Layer 8 of a small transformer language model trained on English Wikipedia (16 layers, counted from 0, width 128).
Take only the direct path to the model's output, skipping the later layers: a vector added to the residual stream pushes a token's score in proportion to its dot product with that token's output vector.

Output vectors of the tokens that the questions are about. A number n stands for n times 0.012.
"erg": -46 -27 2 -43 7 -1 4 9 16 26 -47 -8 16 -29 -20 3 -19 0 -24 -14 34 -13 -12 32 -6 -2 -23 -11 -44 -31 -45 14 17 -20 -6 -4 11 -50 0 -3 3 -23 2 9 -11 -33 2 4 -11 -30 -5 -7 -36 -16 -34 -3 64 23 48 17 -8 -24 43 -16 19 48 21 -25 -25 7 38 11 -10 49 27 -4 -16 -16 -15 30 23 24 15 -18 -11 46 -16 -41 16 7 19 7 6 14 -16 16 -26 2 -14 -77 29 17 35 38 14 -35 11 74 -34 -18 -38 -47 -21 29 -31 -32 35 42 37 -4 15 -14 18 5 16 47 18 78
"ead": 37 4 35 2 32 25 -18 -15 -38 1 -34 31 -49 -5 -10 14 12 -74 -56 49 -7 -40 8 -4 -23 21 16 -38 67 -43 -54 44 -49 -15 -11 42 7 6 32 2 6 2 -47 21 46 -6 -55 14 -49 -31 -37 -73 -50 21 27 21 47 -25 43 -28 -13 32 -5 -15 -17 -9 -30 -1 -7 -1 -16 -11 32 4 -5 -28 57 66 4 -2 -2 27 10 -29 1 34 -61 -13 48 10 22 54 18 -52 -16 23 26 -36 2 -3 11 -3 5 25 -65 -22 23 -2 -38 17 -16 32 17 30 -20 -3 29 -29 25 5 47 -21 34 18 58 -31 10 13
", a": -7 6 -15 0 0 4 39 16 15 -9 28 22 -4 -16 -4 -24 29 -27 17 -17 10 32 9 10 -24 -26 16 -22 18 1 24 -9 22 11 13 2 33 9 10 -5 -5 6 -40 0 30 -6 9 1 26 12 -37 -21 20 -34 -39 16 -15 13 32 -26 -20 -4 11 -45 -25 18 -46 4 26 -7 -15 -10 -23 20 35 4 17 14 23 -42 17 20 -23 -12 0 -39 -11 -1 24 -14 -5 14 3 1 14 -1 -6 2 12 -22 18 -5 32 -7 29 -19 -13 -33 -11 36 -18 18 -3 -15 41 3 -12 -23 -5 21 15 14 -38 -28 -9 -9 1 -18
"ult": 24 -88 -15 12 26 41 0 -11 41 -1 4 5 21 18 -12 22 14 36 8 43 -14 -41 -43 32 -1 44 2 46 7 -41 -56 -27 6 -40 -13 3 5 -6 68 -14 5 5 27 -10 32 16 18 1 44 -32 -38 -17 57 25 -37 15 41 3 -9 -23 5 7 -3 -12 17 4 -44 -19 -36 -7 25 18 -22 -13 21 16 -7 33 -26 -21 29 -33 -36 15 6 -28 -24 -15 -14 -1 -7 -15 -14 -1 -27 9 -14 17 21 -21 23 -2 13 70 -27 33 45 0 -6 -1 -10 18 -37 -18 -7 4 -22 5 -7 -19 -27 22 -18 -59 3 32 5 -22
" Game": 1 25 13 -18 19 0 -21 -2 26 -3 6 -31 24 9 4 -52 -7 19 -3 -16 -29 20 26 -14 -2 12 -13 0 -2 5 2 42 7 29 2 15 -27 5 29 0 -10 -25 -23 -22 12 -48 -35 -56 37 -1 16 -15 -24 53 23 -23 56 -21 -12 -45 -7 20 -11 -43 -26 -34 30 -10 -9 4 -32 -39 -22 1 -40 -8 32 46 -34 4 -21 -3 -2 53 -12 3 -7 26 19 -1 12 0 28 -4 30 27 26 11 -22 1 -13 5 10 47 -44 -3 -29 -29 0 -8 -16 -22 -12 16 19 -2 -6 -36 26 13 40 1 48 23 27 10 -1 14
"eries": -19 29 32 -30 17 0 8 -8 1 -6 -25 16 -23 -32 -19 40 -58 29 8 55 17 23 29 -21 -27 54 39 18 0 -49 -35 -7 -8 46 1 58 -25 17 -61 35 -7 5 -47 -44 57 -81 -2 4 23 46 6 -26 27 6 29 8 13 -41 16 3 4 51 3 -36 2 -53 4 -54 9 3 -10 -38 -89 24 15 52 -9 -42 -73 -63 1 -46 -15 43 -9 45 -19 -6 -33 16 36 25 6 -26 0 -5 -7 -8 28 -6 -12 76 -23 29 -27 26 9 14 -35 25 -30 12 -7 -30 7 19 -2 -68 38 38 43 -22 31 24 27 -30 -26 64
" in ": -14 29 -16 25 -26 -15 13 12 14 -13 14 31 -27 -45 -22 -36 39 6 -10 -4 15 27 5 13 21 14 -2 -2 -13 1 -6 0 47 25 -11 13 11 23 2 0 -23 4 4 -5 21 -7 2 10 -7 24 59 31 -8 -37 -14 -16 31 -24 46 -6 -18 26 -8 8 21 -13 -44 12 -5 -3 -43 -16 -22 6 13 -46 -9 -41 33 -7 33 12 -22 0 -7 2 39 -39 -19 -4 -29 -10 3 -11 -25 3 -32 30 10 -11 -4 -20 -9 -21 22 -33 -16 -5 10 27 -24 -3 10 -17 6 35 2 40 1 23 22 -24 34 -29 -8 -19 14 -3
"al": -7 22 -5 -61 -27 7 20 11 5 -44 -5 -11 -48 -22 -8 42 16 -20 -3 3 -35 -35 53 12 -43 7 18 46 52 -23 27 -20 23 -7 -23 -50 -1 41 36 -3 28 8 27 -9 10 11 30 28 -18 23 0 -15 8 73 -44 10 -26 46 -26 -27 -23 0 -13 -10 -11 6 15 -28 -12 -12 20 -20 24 3 9 0 -28 -8 6 -21 27 -3 -16 -39 -1 27 9 24 2 8 38 -20 -28 -39 -13 -50 25 -13 50 6 53 -6 18 -7 0 51 -10 -27 -23 2 4 -3 8 -28 -14 4 2 22 7 0 -39 28 9 18 -15 -14 -18 9
"- Years: Team /": 1 -24 35 31 11 63 28 -20 22 -8 30 30 30 36 22 -49 -40 16 -12 -16 17 50 -11 -37 75 6 -44 34 -42 -24 -30 -20 50 71 2 67 -24 47 33 -52 -14 -17 -23 38 14 -27 -49 -14 -11 -69 29 29 -57 39 36 -9 14 12 -70 21 32 25 -66 2 22 47 -11 40 -2 29 -27 -14 -48 -24 -13 -12 2 -28 -32 -68 -31 -29 -2 0 19 25 -14 -66 3 16 -5 5 57 58 -7 -19 -9 37 35 -72 46 -85 -40 -16 -7 7 5 12 -24 -61 -50 1 -60 18 92 55 -8 -50 -3 -2 -12 -13 36 -38 46 11 6 53
" medalist": 8 -23 -17 52 21 -30 -65 -17 -2 9 -56 -42 58 16 -34 -60 -47 -23 -6 -46 -18 25 5 -62 79 -22 -19 -18 -61 -2 9 7 45 56 -35 45 -37 -1 8 -13 -18 65 -57 54 16 -35 -5 -39 2 4 -2 -17 -63 13 -9 -43 -18 3 -24 13 34 -46 21 -37 -11 8 4 83 21 19 9 26 37 34 9 5 19 22 -35 -9 -30 -44 -31 -22 -31 6 4 -50 26 33 -19 -9 54 2 20 11 32 -14 -7 -16 41 2 11 20 41 20 57 9 -45 4 -16 17 16 62 23 37 20 -21 -17 38 -6 -22 33 30 -4 -46 8 31
"CAA": 31 -1 25 16 -9 -62 -7 -28 25 -6 -21 24 16 37 -30 -4 -2 13 -3 37 -27 8 26 16 26 8 -41 -14 -36 -38 -50 19 -25 72 36 4 3 14 -10 10 6 -11 -13 16 0 7 -9 -41 34 3 43 3 -21 -37 -8 -6 18 -31 31 -11 -31 19 -48 2 22 -67 8 -8 -51 10 -38 -5 -37 28 38 -56 29 49 -9 9 -5 -18 -39 -4 -23 41 -39 -17 28 0 -19 10 56 53 35 -7 -9 -22 23 -50 62 -7 -27 7 -17 -8 22 6 -24 -58 -21 48 -15 56 39 -7 -15 -28 9 49 -15 -7 45 18 -8 9 -34 33
"n't": -27 -10 -29 10 35 -10 -8 -4 -11 -6 -37 19 42 -28 21 -46 -65 -23 -34 72 -44 80 -39 -15 -14 -12 5 38 -47 -18 16 2 -21 -29 -5 36 2 17 -43 2 -67 27 -73 -8 -25 -3 19 -27 3 -8 -47 -13 34 -15 35 -16 27 -62 -16 78 -2 5 10 25 10 -44 7 27 2 2 0 6 38 -11 -15 29 -5 48 -55 -41 54 21 -3 11 -52 -60 29 -29 8 2 -3 -8 25 -1 -5 20 0 -19 45 25 31 -24 -16 26 -37 56 -6 28 -19 -1 2 -3 10 87 50 -44 -6 -22 54 80 39 14 -28 -36 49 -21 -16 36
"er": 39 -62 24 -2 -33 -8 -11 13 -6 -49 -7 -56 -49 3 -36 34 0 35 34 -33 15 -20 -17 9 3 4 3 -41 7 -14 -2 66 -13 -23 -36 -16 5 -34 -22 51 9 -4 18 -50 -18 -17 42 24 -14 32 16 -8 10 -10 2 -65 -11 25 5 -5 -28 6 28 8 -33 -20 11 -2 12 -10 55 15 -30 5 -23 9 18 -24 24 8 30 -1 -20 2 7 3 35 -9 -39 -1 -7 -23 6 15 -11 -42 -16 -1 41 -25 42 -4 35 28 24 6 13 -12 -32 2 21 -27 42 -12 -29 14 54 16 -17 0 20 21 -5 27 -4 15 19 34
"ris": 55 3 -4 15 27 36 12 1 -61 -12 -6 -12 -25 -18 13 5 -21 20 -52 3 21 -32 -60 5 24 -62 -31 -8 20 -50 45 21 21 23 11 -10 -24 3 36 -6 6 -20 -29 -22 5 -29 -20 5 -2 7 -12 -46 25 -40 35 16 48 34 26 38 41 18 10 21 3 -7 -1 -38 -48 -2 -55 45 -18 36 -33 -23 -53 -11 -1 3 39 -8 25 -17 9 33 20 -29 28 -24 10 1 4 11 14 12 36 -67 -72 12 18 23 -36 -19 34 47 -6 47 -2 14 4 -31 54 -26 -19 -20 18 7 15 -9 -11 6 45 -39 -26 22 -1 16
"mouth": -58 17 68 -55 18 -15 31 -11 1 -18 -40 32 -38 -16 -12 17 -56 -18 27 63 5 30 29 -69 15 20 -13 -1 -37 -39 -29 29 95 43 2 15 -29 -1 -13 30 -26 17 -54 -42 -50 -35 -39 52 -22 -86 -16 -56 -10 -4 54 0 51 -4 48 5 -11 19 -31 10 -12 18 -7 36 -48 7 -26 43 -13 -16 18 -91 18 49 12 -15 40 0 63 28 -2 3 -7 64 -21 17 23 -44 22 30 -11 67 40 -56 -20 -40 56 -21 7 7 -38 -18 2 24 -22 -24 47 33 -42 16 42 40 -22 -52 -1 -30 20 -15 56 -18 1 -14 -29 34
"omet": -69 -57 33 -32 15 -16 -18 -5 22 -17 -44 12 -21 19 37 12 22 27 -4 -8 19 15 22 -9 20 -64 26 21 -26 -40 -62 -11 32 26 17 33 -44 -16 50 32 -6 -11 -28 -24 -2 -38 17 -3 16 -42 -82 -62 -18 -22 7 7 -7 -71 31 -26 28 35 -41 -30 10 -4 -13 4 -18 -6 35 29 -44 19 3 20 -23 29 7 -41 31 56 54 12 37 29 27 22 57 7 20 15 -26 2 -29 -28 -21 65 -18 19 2 4 -25 23 -27 20 -27 45 -28 -20 6 10 -5 29 14 -7 -22 65 18 9 8 15 -3 -2 -30 -21 -20 56
"ever": -34 16 40 -27 36 -45 8 -16 17 -36 24 -14 -35 18 2 14 11 -2 11 -14 15 13 -35 37 -26 28 -13 10 17 -6 -50 57 -21 -34 -36 58 44 -45 -1 21 -18 40 -15 13 -59 -21 -12 -75 -32 -40 -8 6 29 11 36 25 39 -31 27 19 -29 -22 9 -36 17 -59 30 4 -25 0 -59 32 11 -4 7 -3 -12 6 -8 -13 36 -14 13 -20 -5 16 4 34 24 -14 39 -30 70 -1 28 -39 3 -40 2 -23 29 -9 -32 70 9 36 57 21 -1 -43 -8 8 -3 18 -1 -53 28 -23 23 -34 -27 -14 7 -16 34 25 -8 40
" Order": 38 -2 15 25 29 5 33 0 -6 -4 0 -5 -23 2 -1 24 -48 3 -19 29 -26 -17 6 -60 12 -23 -28 45 -13 -3 -12 -1 27 60 -20 17 -33 -15 -21 40 13 11 -49 45 4 -53 -48 -14 31 -31 0 15 22 49 5 -40 40 19 9 -19 15 -5 -12 14 -20 -10 28 -8 0 5 -41 5 -14 11 -29 -2 47 7 -36 -17 64 13 22 19 20 18 -32 -19 10 13 48 4 -2 19 -26 26 -30 38 -10 -39 -37 -40 -31 -35 -34 5 3 -16 17 36 -17 -12 0 2 10 -21 -3 -27 23 41 41 -4 3 13 -9 -35 -10 6
"acy": -10 -59 26 -13 15 21 38 2 -37 2 -35 -34 5 35 -18 6 -1 -8 22 1 -8 -18 -20 4 -21 17 -4 46 12 -52 -38 23 -17 30 9 56 -23 43 16 -18 -17 -8 5 -31 -8 -60 -16 0 4 27 32 1 0 73 -21 -23 6 26 -10 -40 35 9 -37 -34 -51 -21 1 -26 -11 2 -36 -30 -20 -34 -3 -12 -30 23 -13 -26 15 40 -69 62 2 41 24 66 -5 23 15 -30 -2 11 40 14 65 27 7 -16 -12 36 -2 -3 27 62 53 -6 -37 15 -39 -29 -37 15 -10 5 -48 -47 30 -31 41 28 12 -3 43 -46 -22 59
"ies": -12 -30 49 -9 9 -45 49 11 -25 -24 -62 17 33 -21 3 -15 1 -14 12 1 31 15 27 -4 -21 3 31 24 13 -16 -6 73 -50 42 3 12 -36 8 -1 51 14 4 -34 -44 -12 1 -14 58 10 8 42 23 -30 -43 34 32 65 4 1 -1 -13 -12 -15 9 -25 0 1 12 4 0 -28 -7 -32 -60 -29 35 -24 -40 -55 -1 -19 25 -17 -40 -10 7 8 1 -10 -22 42 37 5 5 -9 -1 -6 -9 17 12 -27 33 -34 9 -21 33 26 21 -22 37 -18 -12 6 1 2 24 21 -37 -28 33 -28 -27 -16 -28 15 47 -15 22
"Personal information": -8 -8 -18 -6 38 -9 -4 -27 -38 53 -65 22 9 14 -70 -51 17 28 23 -35 33 -30 80 -15 15 4 -19 46 -52 -56 76 -19 -17 43 -7 68 -78 7 -17 7 -22 0 -39 9 20 34 -10 -10 10 2 74 -36 -70 -57 -9 5 28 64 27 -40 -2 -4 -48 56 1 -58 -40 -8 -3 14 -12 6 15 4 -1 0 37 24 12 -11 34 -6 1 33 -12 33 27 -47 25 31 -33 -9 29 -15 -34 -9 16 -61 -16 15 47 -5 45 -5 22 -16 38 22 -35 -17 -28 51 -33 15 9 -72 -20 15 51 10 -11 -8 41 13 6 -33 -23 21
"hed": -17 13 4 -78 34 1 -12 4 10 -34 -20 6 -17 17 -4 2 12 17 26 27 42 71 -6 0 1 -71 27 8 -52 -37 -27 -27 24 -40 14 -26 -2 12 16 6 23 25 6 -42 -33 -9 9 -14 20 -13 -6 -28 13 2 28 -35 -19 4 27 67 -15 39 -5 -1 -33 -39 -42 -13 37 -7 30 -2 -5 -31 -39 37 -24 17 -39 -43 48 35 63 15 19 12 -13 13 -15 12 2 -12 5 -8 -25 15 20 -29 42 -11 2 5 -18 39 -59 24 23 -29 0 -10 -34 36 -6 13 -6 -48 14 60 56 31 -38 -40 39 -26 41 2 -22 -2
"ex": 23 -31 34 -27 19 -38 11 -11 -7 -44 9 -13 -6 -34 -10 28 -10 -35 -55 25 -27 -41 31 8 1 -4 12 -2 59 -12 -10 19 -1 -6 -3 70 -63 -6 48 47 21 -26 26 -7 -4 10 -28 14 -10 -19 -33 -31 -29 -47 15 30 19 4 8 -11 -15 26 -3 12 62 -2 31 -60 -34 7 74 -24 5 17 -2 -3 15 21 -25 -38 -10 -10 -22 -20 -34 39 28 -32 3 16 20 47 63 -14 4 4 -5 -71 21 -38 60 1 21 29 36 -1 12 17 -14 -39 -29 -42 -1 -14 19 -13 -24 10 12 -14 3 38 28 5 -1 -25 19 5

Each question shows what one neuron of this layer's MLP adds at an activation of 1. A number n stands for n times 0.0035.

n365: 35 0 -29 -21 2 -20 1 3 8 8 -13 -18 27 -3 15 10 -15 -11 31 4 29 8 -7 80 36 21 25 21 4 12 7 3 -17 -12 -18 -35 21 40 4 16 21 -3 -25 23 8 6 -30 -2 -6 10 -10 46 15 -9 3 10 0 32 -27 -8 -31 -10 39 12 7 -5 -50 -6 -10 -36 -6 -10 21 -8 13 -5 -9 -12 -36 14 1 -5 10 -25 -17 -1 -32 -24 14 18 -15 5 12 25 -21 -11 39 6 -5 -22 21 14 23 -12 -1 -28 23 -31 -42 -31 14 -16 -6 33 -15 5 -26 6 -1 17 20 -11 10 -11 1 -35 13 2
Which of these tokens does it push down most? "omet"

n36: -8 -40 21 30 -14 35 -35 22 -23 39 6 24 -5 1 -34 14 14 -15 -23 -28 32 12 1 23 -24 24 4 -6 9 35 -4 -17 37 -37 -18 -14 -11 -20 -23 3 4 7 -29 -23 -8 -19 -20 -30 -7 -2 35 -11 0 20 26 -26 23 -46 4 18 -35 -10 13 4 -63 1 52 11 3 24 -39 -17 -28 -11 -5 9 -42 -3 13 34 -15 20 10 16 51 -20 14 -3 -26 31 -10 -8 1 21 33 7 47 -23 21 33 -38 26 -51 6 -27 15 -4 55 -5 -17 -44 10 -32 8 -10 -30 9 1 -1 29 45 22 -22 26 -32 -13 -25 -11
Which of these tokens does it push down most? "ex"

n219: -28 -35 -22 14 -21 4 21 -7 -13 -2 34 -16 5 9 21 23 -2 -29 -10 -8 4 -9 16 -9 10 13 -28 17 15 16 -12 7 -24 -14 -16 29 -4 1 -25 13 34 -36 8 -66 -6 -42 -16 -7 6 -28 7 21 21 -1 6 10 -23 -4 3 -25 15 13 30 41 -46 -18 -6 -42 -4 29 -18 26 -11 35 -5 -34 -51 36 25 1 17 16 -3 -36 11 26 -1 14 14 1 4 36 27 -13 19 3 11 -15 5 5 8 -11 -33 -27 -38 -15 23 -13 -15 32 1 -8 2 5 -19 6 16 27 -1 -22 -3 -5 3 47 1 21 2 20
Which of these tokens does it push down most? " medalist"

n399: -68 -14 -6 21 3 34 -30 6 -30 16 13 28 -52 1 7 -36 10 -64 -4 -36 17 2 -1 26 -11 1 -10 -26 7 10 -16 6 -5 -4 -4 9 -3 -1 0 17 8 13 16 7 -29 56 -17 37 -25 -31 41 -9 -13 -15 -1 30 -45 23 -29 12 8 5 -29 23 22 5 -15 -16 -1 -2 -8 -12 10 -14 -7 -9 11 7 -36 40 41 29 11 7 11 -29 11 -7 -6 13 -1 -21 -6 37 -15 -25 25 18 -12 30 -20 -13 20 -16 7 3 -7 -16 5 -28 -13 13 13 6 -32 -22 22 36 21 9 15 37 -59 -9 64 19 -26 12
Which of these tokens does it push down most? "eries"

n246: -7 29 -12 16 -6 -23 17 20 9 7 36 19 9 18 -7 -29 44 -13 -3 -17 38 34 -1 -21 -33 -2 -23 38 9 -24 -15 5 -10 19 -9 -16 -15 -5 21 -14 4 -2 -14 25 21 27 -23 11 36 -17 -5 -23 17 -34 10 -28 -30 -1 -12 33 15 -13 1 -22 -10 -34 13 14 -7 -52 -2 -33 19 1 -20 -25 12 14 -3 -9 24 -12 -11 -4 17 36 -18 -2 -10 18 -6 -25 9 2 55 28 -11 -19 -13 -32 21 -8 -4 -18 -12 14 24 18 0 -18 -44 -19 32 -1 -5 33 -20 -24 -30 34 16 32 -13 17 19 -1 -7 34
Which three tokens does it push up most, strongest first? "CAA", "- Years: Team /", " medalist"

n56: 5 -7 3 8 -22 -26 1 -28 -9 30 9 -11 13 -55 4 5 6 56 2 5 -29 6 30 -24 -5 2 36 14 0 12 16 -29 -21 -10 26 17 -10 1 -25 29 20 5 6 26 4 -13 -10 -27 -5 3 -16 14 8 -38 -30 56 -1 37 -6 -75 -1 33 83 20 -21 33 -1 53 9 -54 -17 -13 13 -3 20 -3 -11 -14 39 -19 11 9 10 5 3 -17 -14 -8 -25 -2 15 7 -21 -16 18 0 -11 -27 29 -9 23 9 37 -11 -5 -7 5 -17 -35 -18 10 -21 -14 -24 -18 25 -3 32 -26 22 16 7 4 -7 -2 7 -15 -15
Which two tokens does it push up most, strongest first? ", a", "al"

n167: 7 36 18 -14 22 17 13 8 25 -46 -34 50 -15 -10 -17 -11 -25 39 50 28 46 32 -6 -26 1 20 38 10 -10 -16 -21 33 24 10 10 18 -3 30 -18 -21 -45 -5 21 -1 -27 -6 25 30 -3 -5 12 -18 -29 5 17 -18 2 -33 20 29 -10 14 16 -5 18 -10 -6 -2 -50 -6 14 -9 -23 -16 -48 26 -4 -27 22 8 -22 -11 44 29 -13 16 2 33 -30 4 34 -7 -20 -10 39 -7 -24 -47 -7 -27 35 53 10 15 -1 -14 18 -31 -13 -7 23 -31 -47 -21 -3 -14 -8 -3 34 20 -13 -25 25 -24 -34 -24 -9 -13
Which three tokens does it push up most, strongest first? "mouth", "eries", "hed"

n369: -14 19 -20 -42 17 27 -5 -16 11 -1 0 1 4 -7 25 52 9 11 -12 28 -32 16 -3 -14 -12 0 27 14 -29 27 44 38 -15 -23 14 -22 10 1 -1 -9 18 39 2 -6 2 -25 -3 -43 -7 -37 8 4 -6 23 -7 -6 34 -2 -11 -34 -5 15 -28 -19 -16 -8 32 -2 -1 27 -12 -10 -1 -11 -36 -14 5 2 8 -11 6 -8 3 12 22 11 7 23 -19 -21 -13 25 6 -30 -3 -22 37 7 -9 9 -11 39 5 5 -34 -19 15 -24 32 -36 -30 -3 2 35 -19 22 16 -3 -5 15 15 -12 -14 11 13 -15 11 12
Pushed up most: " Game"

n18: 2 25 15 -2 -18 -12 22 -24 10 -19 46 -34 -7 8 18 16 28 29 22 -14 -36 5 -33 16 -44 -58 26 -9 -32 -6 40 42 -17 46 -24 5 66 -50 -33 5 7 -18 6 18 5 4 -18 -2 -22 -20 -21 -11 -17 14 -11 39 46 -9 43 -7 -13 -17 52 -22 -42 34 -18 -4 31 -7 -67 -19 -16 -2 -7 23 -9 -7 24 19 7 32 14 -34 53 -24 -4 30 -14 36 -5 20 10 -5 33 -17 -7 -60 18 -20 -27 3 -6 -11 0 -9 45 -3 -11 1 11 -16 33 2 4 -49 44 39 -41 -9 13 -9 -6 -11 11 -20 5 11
Pushed up most: "ever"

n634: -22 -4 -10 -4 8 16 -2 25 1 -15 14 -11 -6 -54 11 6 0 -12 -16 9 -12 39 -3 10 -12 2 3 7 -1 51 26 -30 -29 -16 37 5 -12 -40 -18 2 2 -34 14 -5 -9 31 -14 -18 -32 9 40 -10 6 -3 -4 41 4 -14 -16 11 11 -27 -17 1 -4 4 -32 -8 5 23 -20 11 7 1 18 34 20 -13 5 10 -22 -2 -11 -9 -6 55 -9 12 14 9 2 26 10 -2 2 37 -34 -23 10 7 -8 -36 1 19 -14 -9 9 17 -15 -2 -18 32 -31 -45 -16 24 -27 31 -33 20 48 -3 5 18 -40 20 -5 -5
Pushed up most: "ex"

n636: -4 4 0 -22 -25 5 -3 22 -5 11 4 -13 18 10 -4 -9 2 8 -4 -2 29 24 46 27 21 0 -6 14 -9 30 20 5 0 -2 2 2 -44 12 -2 -35 10 14 31 -1 13 10 -2 -7 11 -19 25 -12 8 -20 -18 -35 -42 14 4 27 -22 5 35 -28 5 -12 12 3 10 -1 28 17 20 -9 -34 -2 -7 -8 -10 1 -27 1 -29 9 12 17 -24 -9 -5 -24 4 6 -20 7 -1 -5 14 -21 10 -2 -19 -22 -9 5 -6 -17 -23 -21 21 27 -16 -7 6 -20 14 -11 16 -7 -18 7 17 -14 -26 18 3 1 -29 -3
Which of these tokens does it push down most? "mouth"

n254: 19 -2 16 12 -8 23 -29 26 -29 29 -21 -19 44 37 -43 -13 -43 -48 -47 31 10 7 2 25 10 -12 -33 -23 9 -6 16 15 -17 43 -74 30 0 22 44 5 30 25 -29 14 11 -7 -34 15 8 9 -1 18 25 -3 20 -24 14 -5 8 2 -13 -3 -3 13 -17 1 -9 7 22 -64 0 30 -28 -8 9 -40 43 -24 12 -10 47 -44 -4 27 -1 16 28 22 2 -26 0 70 -1 -55 -17 -2 11 51 7 -33 17 -27 -43 -12 -39 22 -5 -7 -30 -13 19 -5 -5 33 -19 -37 -6 28 -21 -22 23 3 -3 37 27 -9 -49 8
Which three tokens does it push up most, strongest first? "ead", " Order", " medalist"

n425: 9 -24 -15 21 -8 -44 -7 1 -15 -16 15 -9 -20 10 -19 24 -6 -4 -5 -10 -20 1 14 24 -31 -12 21 -15 25 -7 15 10 -27 21 25 16 -25 -9 -28 0 -2 -6 9 21 -7 4 17 32 -12 -27 -8 27 4 24 9 -22 -6 30 -10 10 -35 0 32 7 7 -32 4 -19 20 -31 17 -5 19 0 -6 -14 -2 -16 -37 -27 2 -7 -17 8 -23 18 -7 30 11 -4 3 -3 21 4 -15 3 15 18 -18 -12 -41 -38 16 28 7 -35 -11 21 -34 18 21 36 -16 -6 16 33 -28 22 14 7 33 18 22 18 -32 -32 18 -16
Which three tokens does it push up most, strongest first? "ex", "er", " Order"

n346: 13 7 -1 17 4 23 -34 -20 19 22 -1 -25 -31 3 -9 -2 9 11 -13 60 22 17 7 14 -35 -35 18 6 30 26 9 -26 12 -8 -41 31 24 39 -21 12 -17 -40 -26 28 -18 -19 26 -24 26 5 -28 -8 1 9 16 4 -28 -27 6 19 -1 20 -12 18 19 -17 36 -24 6 23 -13 -1 4 5 -32 15 16 -12 14 53 3 -3 14 4 -32 -55 29 5 5 0 12 15 8 -24 1 18 44 -18 -11 -49 -3 -1 16 21 -1 -10 -15 -1 4 -20 -17 -17 -71 31 12 -20 -10 12 -13 30 -8 -17 -56 -8 1 28 48 13
Which of these tokens does it push down most? "ies"

n63: 28 -17 3 49 -10 41 -7 -3 13 -8 -3 -3 -15 -28 4 -8 35 12 9 -7 -2 -18 -1 -29 28 27 53 -23 21 -23 -22 -24 -31 25 11 26 -33 -35 -5 21 -65 20 -41 -9 16 3 9 22 -9 13 10 21 18 -15 15 33 25 -32 -19 9 5 -13 40 30 -49 -21 15 -18 16 38 -30 -3 12 -10 35 29 25 -21 17 9 -35 -39 -3 -36 9 -25 -27 18 -5 32 18 18 7 24 2 -11 -8 -37 17 -2 -46 -11 -3 -46 45 6 0 24 1 12 -24 -22 21 26 -16 -3 -10 23 14 -5 -23 -16 -17 -3 -14 -13 23 -15
Pushed up most: "ies"

n184: 7 -5 -1 33 -35 18 -4 -14 -52 15 -2 50 2 -16 40 20 -40 -29 13 -5 3 3 25 -7 -13 25 -35 21 12 17 11 10 -46 43 -34 2 8 13 -5 12 13 -25 1 -30 5 -28 -14 -20 -15 -12 34 6 -36 17 29 26 -6 -17 8 -20 18 32 28 10 -13 28 1 19 15 -55 -4 -12 10 2 8 -26 9 13 -17 23 -32 -8 3 -25 42 -5 -3 -6 -15 -62 -15 -20 -25 20 -21 -15 15 -19 5 28 -11 7 -7 10 -23 14 -6 9 -5 -27 2 -21 25 44 -14 19 10 3 -4 13 -30 13 -22 -14 -3 8 45 -2
Which of these tokens does it push down most? "hed"

n477: 3 -1 -46 -15 -21 -6 41 -21 16 -10 14 -11 -17 0 21 26 11 -8 13 5 30 -22 -14 -30 5 27 -38 24 -25 -14 1 29 28 -7 -8 -18 3 -1 33 49 20 14 -21 28 -7 18 -29 3 -17 7 11 19 -14 5 13 -15 27 2 17 -20 30 -23 6 37 -6 7 21 -44 -2 4 4 -19 -22 8 -6 14 19 9 -18 43 -4 0 -4 30 9 5 -40 -3 -3 -21 24 -7 -1 11 -16 -5 -13 2 -35 -32 -1 -2 6 -8 -3 10 -9 -6 4 29 -11 5 12 -11 24 -2 -41 1 -1 -29 -7 5 3 -15 -17 30 -3 -44
Which of these tokens does it push down most? "n't"

n613: -31 13 23 -23 9 64 -5 -21 50 -11 9 11 11 14 6 43 9 19 22 6 -5 -28 11 10 14 -6 22 39 17 19 -16 -4 -26 -13 10 -41 12 -6 -3 -11 27 -16 -24 -56 -15 2 30 -18 -8 45 -18 2 54 -12 1 15 15 2 20 10 6 4 30 6 26 -1 -19 14 -21 20 36 2 -5 -5 -17 -6 -14 32 -31 1 -6 13 -21 10 23 5 -22 -16 -47 17 -1 5 -48 -15 -11 4 -9 22 -26 -22 7 36 2 28 -8 -13 -3 -33 -9 -40 3 -11 -40 -5 -27 -1 -12 -11 -31 16 46 11 25 -17 -25 13 -18 -17
Which of these tokens does it push down most? " medalist"

n276: 10 -3 26 -12 11 -43 54 -39 -18 -1 13 -32 23 22 1 -10 -56 8 50 -36 11 -7 -46 -5 22 23 -1 -28 22 -15 38 -18 27 1 33 23 -8 -18 56 22 2 28 -10 30 59 -11 43 18 -10 -2 -2 -9 28 12 4 21 -7 -2 -7 1 -7 9 2 54 13 35 -50 10 -10 1 -44 -17 -25 -33 -23 13 15 10 -68 -22 10 -12 -10 -26 5 -34 25 9 -36 -9 -7 1 -52 -3 0 5 3 24 -43 26 6 5 -31 4 -50 30 -7 -11 -9 -24 15 19 20 22 -15 32 11 -28 -20 7 -14 1 32 -29 8 26 0 -16
Which of these tokens does it push down most? "erg"

n273: -6 -6 7 11 32 -7 -12 -20 33 15 -1 60 6 -2 -13 -18 16 2 -27 -22 43 15 -13 -17 -4 -9 24 3 -1 21 -4 -50 10 -14 13 -6 5 -10 -17 0 -64 -8 -8 -6 -1 -18 23 25 3 -5 -7 -30 -13 -14 -9 -9 -52 4 -9 29 8 17 -14 -11 12 39 1 19 7 -12 -56 30 25 20 15 -9 -16 25 -2 6 6 -19 -29 -4 -1 -15 -5 2 50 51 -2 -24 -9 -36 24 8 25 0 -39 18 23 33 0 -23 -16 -23 14 52 11 -14 -3 35 -1 -10 -12 1 16 -38 -30 1 -30 22 31 -9 12 22 3 40
Which of these tokens does it push down most? "er"

n310: -29 -1 -54 -10 16 40 -1 26 19 24 -14 19 -13 -18 -21 -5 16 -9 9 21 4 -7 14 2 -2 20 7 6 -3 33 -27 4 -13 2 -13 20 16 16 -8 1 10 -11 -10 -24 -8 -11 14 0 -46 -4 -2 11 -16 20 14 -28 -1 -26 35 -20 28 3 24 -26 -5 15 -40 -8 12 -15 11 4 -14 -1 29 -22 19 43 33 21 -26 37 -24 -16 7 -17 11 11 2 9 -30 -20 28 13 -1 -27 7 7 38 26 -5 -28 -5 -15 -12 22 1 -6 27 -18 -51 -21 0 -13 7 7 1 -18 11 3 9 7 -14 31 -12 18 -24 -34
Which of these tokens does it push down most? "ris"